Layer 11 of a small transformer language model trained on English Wikipedia (16 layers, counted from 0, width 128).
A neuron's activation on a vector x is ReLU(weights . x), where the dot is the dot product.
The model reads these tokens: " and" " " "Ö" "ster" "s" " "

The vector x that enters this layer's MLP at each token. A number n stands for (n - 500) times 0.0098.
0 " and": 557 372 453 431 527 437 605 649 253 703 449 460 790 335 355 460 478 585 435 468 155 594 476 497 552 508 567 405 530 593 555 269 502 667 518 481 668 476 570 575 516 457 293 611 582 532 429 336 540 425 605 330 539 538 558 611 223 372 571 619 278 431 544 615 624 452 527 341 365 592 605 575 589 501 610 551 744 419 851 388 342 595 524 759 637 428 354 466 470 542 481 371 653 464 692 577 432 401 516 275 477 546 510 469 544 544 447 278 450 435 521 284 604 591 608 650 402 463 657 489 439 574 645 407 513 294 617 425
1 " ": 499 438 493 466 620 520 573 595 351 698 361 574 799 268 288 453 467 619 541 357 267 658 520 459 492 398 554 248 612 492 515 311 533 548 655 604 581 507 502 722 596 489 284 583 405 464 534 315 422 457 639 474 383 586 527 598 341 398 587 559 228 445 631 770 539 472 524 402 470 577 519 674 583 621 559 524 735 400 791 481 404 565 683 575 499 391 625 525 599 444 421 432 603 580 542 579 359 407 548 274 503 667 389 451 535 578 606 81 459 453 590 275 587 506 611 620 321 482 546 426 384 674 415 399 400 398 491 381
2 "Ö": 663 362 553 514 663 595 537 585 334 557 560 380 589 382 264 380 361 756 613 437 269 746 617 515 635 409 639 451 479 449 388 342 803 560 487 409 595 425 481 719 451 507 401 641 421 495 383 269 515 395 535 554 450 638 555 397 241 481 604 663 353 454 429 613 559 443 501 505 492 614 464 510 726 448 616 512 724 460 806 457 327 595 400 361 622 361 580 509 366 527 527 342 532 438 589 650 448 389 653 399 614 689 173 560 568 580 430 238 548 428 405 455 505 613 686 500 345 404 581 576 525 368 445 459 536 361 599 427
3 "ster": 376 362 467 653 668 528 444 499 166 505 347 459 707 435 455 351 271 729 635 515 424 633 532 387 528 404 548 521 503 562 359 327 607 519 595 605 554 432 447 593 633 456 436 729 415 582 429 370 510 274 635 484 593 735 430 697 329 521 364 600 225 413 576 588 500 479 665 421 443 739 580 599 534 512 598 442 975 564 741 494 343 543 600 511 375 501 479 522 583 433 480 396 594 453 542 453 227 311 612 357 400 746 405 466 496 571 621 475 508 350 478 443 529 490 593 571 447 521 597 540 435 279 471 527 437 453 461 479
4 "s": 575 388 530 587 534 720 455 552 136 417 328 468 613 402 349 350 463 823 593 316 330 745 437 546 591 397 536 419 509 596 351 411 423 502 492 495 545 345 437 671 392 698 509 509 276 618 388 263 443 298 545 444 426 665 447 596 462 406 465 641 420 382 445 595 586 393 740 409 363 745 765 559 564 590 577 458 774 584 822 567 520 533 652 564 351 504 418 506 339 545 651 433 455 484 562 565 331 390 593 383 485 652 399 431 575 467 610 277 567 388 546 585 597 636 611 473 397 609 500 540 327 536 484 427 472 380 530 540
5 " ": 408 400 521 576 576 525 524 596 369 647 433 535 805 326 232 516 447 706 594 361 290 636 528 450 557 448 562 344 574 553 360 255 423 508 628 611 538 496 498 715 599 623 362 532 427 522 435 270 373 426 560 499 350 594 452 499 386 386 519 586 303 419 573 765 534 450 639 412 360 510 566 625 619 650 651 445 763 515 752 540 487 574 716 564 400 416 706 505 541 441 451 438 503 488 530 597 321 394 528 308 460 683 316 560 560 534 630 105 491 515 559 300 586 602 680 570 273 523 500 456 264 645 533 507 390 422 457 431

Each question shows the input weights of one neuron of the MLP. A number n stands for (n - 500) times 0.0011.

n105: 676 442 382 458 396 666 530 325 545 694 607 474 453 515 581 572 500 572 397 472 390 421 709 549 461 509 421 618 418 547 697 561 608 489 474 400 692 440 489 546 440 618 396 432 547 451 323 553 553 565 413 485 400 532 535 438 494 395 429 584 584 497 281 464 590 411 590 393 355 644 432 416 480 543 391 267 444 541 377 567 629 476 655 625 348 552 336 489 514 620 586 539 471 529 540 448 586 516 618 434 437 554 575 365 437 491 645 354 479 602 506 616 567 308 384 532 573 497 571 622 266 486 661 406 448 517 626 467
On which two tokens does it fire most, strongest first? 4 "s", 0 " and"

n421: 486 348 438 563 685 328 594 514 500 361 497 430 364 632 487 523 448 475 345 646 744 603 543 543 537 507 443 627 367 503 388 417 437 728 537 538 714 431 409 493 399 503 490 376 573 484 470 658 440 389 588 331 470 359 620 313 529 524 435 388 690 500 591 459 583 516 497 514 614 436 730 564 555 458 540 376 473 416 491 549 353 403 412 576 365 556 437 697 484 593 470 356 464 218 598 663 378 408 660 435 416 555 539 726 431 585 705 536 497 563 314 595 588 429 472 688 367 747 560 695 415 345 356 435 424 652 520 503
On which token does it fire most, and how strongly? 3 "ster", at about 1.2

n262: 395 610 451 439 580 617 534 681 526 517 456 511 456 472 412 462 707 505 467 441 461 581 525 341 426 748 511 366 458 531 406 561 469 435 442 623 491 555 271 434 545 592 579 548 298 522 413 630 598 486 514 641 410 637 556 648 448 474 514 530 360 596 379 321 561 489 509 647 534 452 305 392 500 456 573 427 486 374 531 445 519 492 574 428 425 533 461 486 760 478 534 474 447 663 456 503 459 582 465 417 522 494 401 525 489 574 404 584 551 672 573 599 370 466 378 497 659 402 427 533 283 588 363 440 442 550 530 540
On which token does it fire most, and how strongly? 1 " ", at about 0.087

n511: 513 558 205 430 485 596 650 558 595 500 521 537 336 460 417 369 580 609 385 503 472 581 497 317 635 540 469 601 565 441 582 629 364 424 729 465 563 396 488 610 629 625 487 450 360 373 494 582 378 500 601 484 331 521 463 516 411 459 310 439 534 601 678 470 485 609 380 658 541 373 459 560 455 397 359 419 456 354 544 436 473 491 506 630 542 556 500 584 506 472 581 401 451 563 473 561 409 704 625 730 597 602 359 674 405 716 302 527 424 506 593 525 503 419 558 472 416 562 697 488 227 564 561 579 622 485 470 288
On which two tokens does it fire most, strongest first? 1 " ", 5 " "

n456: 598 534 568 644 465 493 553 545 652 554 661 696 635 349 631 714 442 513 381 630 434 513 500 653 369 467 500 520 483 543 416 405 487 532 550 551 283 386 367 529 510 647 503 446 470 445 650 770 603 443 669 453 617 565 447 460 493 612 613 536 546 552 540 570 157 424 260 389 533 514 385 466 687 432 219 320 631 337 531 611 477 537 575 566 583 546 467 465 415 563 212 610 513 332 513 285 462 610 366 449 584 531 569 540 555 351 470 397 358 536 381 503 536 456 431 530 480 424 270 546 517 657 575 674 424 440 581 551
On which token does it fire most, and how strongly? 1 " ", at about 0.24

n96: 549 347 512 187 719 662 430 267 432 552 491 560 533 563 372 485 655 529 567 399 563 532 494 550 460 539 310 435 494 500 549 428 314 476 518 537 574 598 512 467 540 403 266 466 539 482 406 643 418 518 688 472 479 574 557 554 610 528 497 542 515 580 360 477 491 595 393 564 524 565 534 549 442 361 324 536 524 394 342 330 417 652 787 548 428 584 620 322 524 560 530 559 458 538 559 534 680 522 384 475 327 631 539 554 444 389 293 544 574 470 398 548 607 619 481 440 593 563 433 362 574 655 568 474 500 572 541 568
It fires most on token 1 " "

n219: 614 538 448 455 628 545 525 471 400 574 536 511 458 647 533 549 592 428 533 615 597 538 309 561 531 385 466 555 517 736 367 497 469 396 380 693 506 552 555 414 344 334 387 475 685 590 480 677 447 440 666 523 497 750 500 478 418 594 301 486 390 472 376 564 506 527 500 457 562 725 352 400 514 421 500 480 641 405 440 304 585 472 407 431 503 550 383 527 352 447 503 572 616 443 412 371 526 567 350 514 446 618 387 492 401 491 452 571 606 528 594 525 500 610 564 528 492 341 497 547 457 486 426 584 474 473 585 580
It fires most on token 3 "ster"

n403: 536 639 695 429 316 263 717 633 507 503 529 431 643 494 600 516 466 655 554 466 574 409 516 510 705 422 484 692 442 582 629 374 441 443 445 413 443 353 631 503 530 349 526 427 451 360 339 605 493 351 377 632 474 336 695 431 420 523 424 448 455 513 451 456 438 491 414 404 402 357 483 663 785 538 635 569 490 516 500 577 382 516 417 383 517 351 442 500 372 461 622 493 348 468 695 411 497 476 469 527 436 335 391 477 365 680 523 589 550 526 346 494 676 714 480 439 503 513 418 322 694 539 526 395 280 692 672 527
It fires most on token 2 "Ö"

n248: 453 455 551 512 530 251 684 626 494 547 607 785 494 509 610 455 516 497 392 565 534 381 401 533 378 444 488 427 595 568 459 604 352 397 445 532 573 400 503 351 437 361 774 494 423 551 435 518 382 544 500 534 494 488 491 565 606 412 497 570 506 418 372 639 567 450 450 265 565 374 487 484 587 512 625 593 562 534 330 415 576 569 448 503 763 211 463 557 663 568 375 287 586 503 515 384 724 457 381 538 569 656 363 630 467 396 441 536 645 362 503 439 520 519 404 426 522 515 618 620 361 640 491 488 375 477 364 390
On which token does it fire most, and how strongly? 0 " and", at about 0.2

n23: 244 642 494 542 503 565 614 559 536 397 647 539 438 300 397 378 353 604 581 509 550 477 583 547 449 455 553 558 692 446 612 532 396 413 660 555 600 480 506 576 452 485 581 476 604 338 393 522 652 608 527 638 518 561 577 420 570 609 306 611 526 418 602 455 586 554 421 440 619 373 437 464 477 593 500 554 905 220 500 403 538 428 392 406 515 355 509 371 512 586 605 635 415 497 483 422 322 445 497 628 338 479 488 565 401 461 491 543 549 650 483 526 365 500 423 394 450 316 470 503 482 518 413 549 460 446 471 446
Its three highest activations, in order, are on tokens 3 "ster", 2 "Ö", 5 " "

n104: 520 553 538 546 462 511 535 592 532 567 621 486 401 455 635 506 615 383 508 465 429 398 643 551 633 686 606 615 335 624 204 373 511 508 449 447 623 620 653 579 410 474 362 448 586 436 365 503 371 396 541 720 466 719 514 340 379 547 547 528 672 601 537 587 392 581 363 465 440 439 372 471 547 453 376 572 410 497 561 356 478 552 598 472 423 500 545 619 436 417 474 527 593 603 660 446 656 489 481 468 478 418 438 529 399 383 428 447 482 503 649 376 565 402 589 704 506 586 460 452 593 376 522 461 562 427 394 430
Its three highest activations, in order, are on tokens 2 "Ö", 0 " and", 5 " "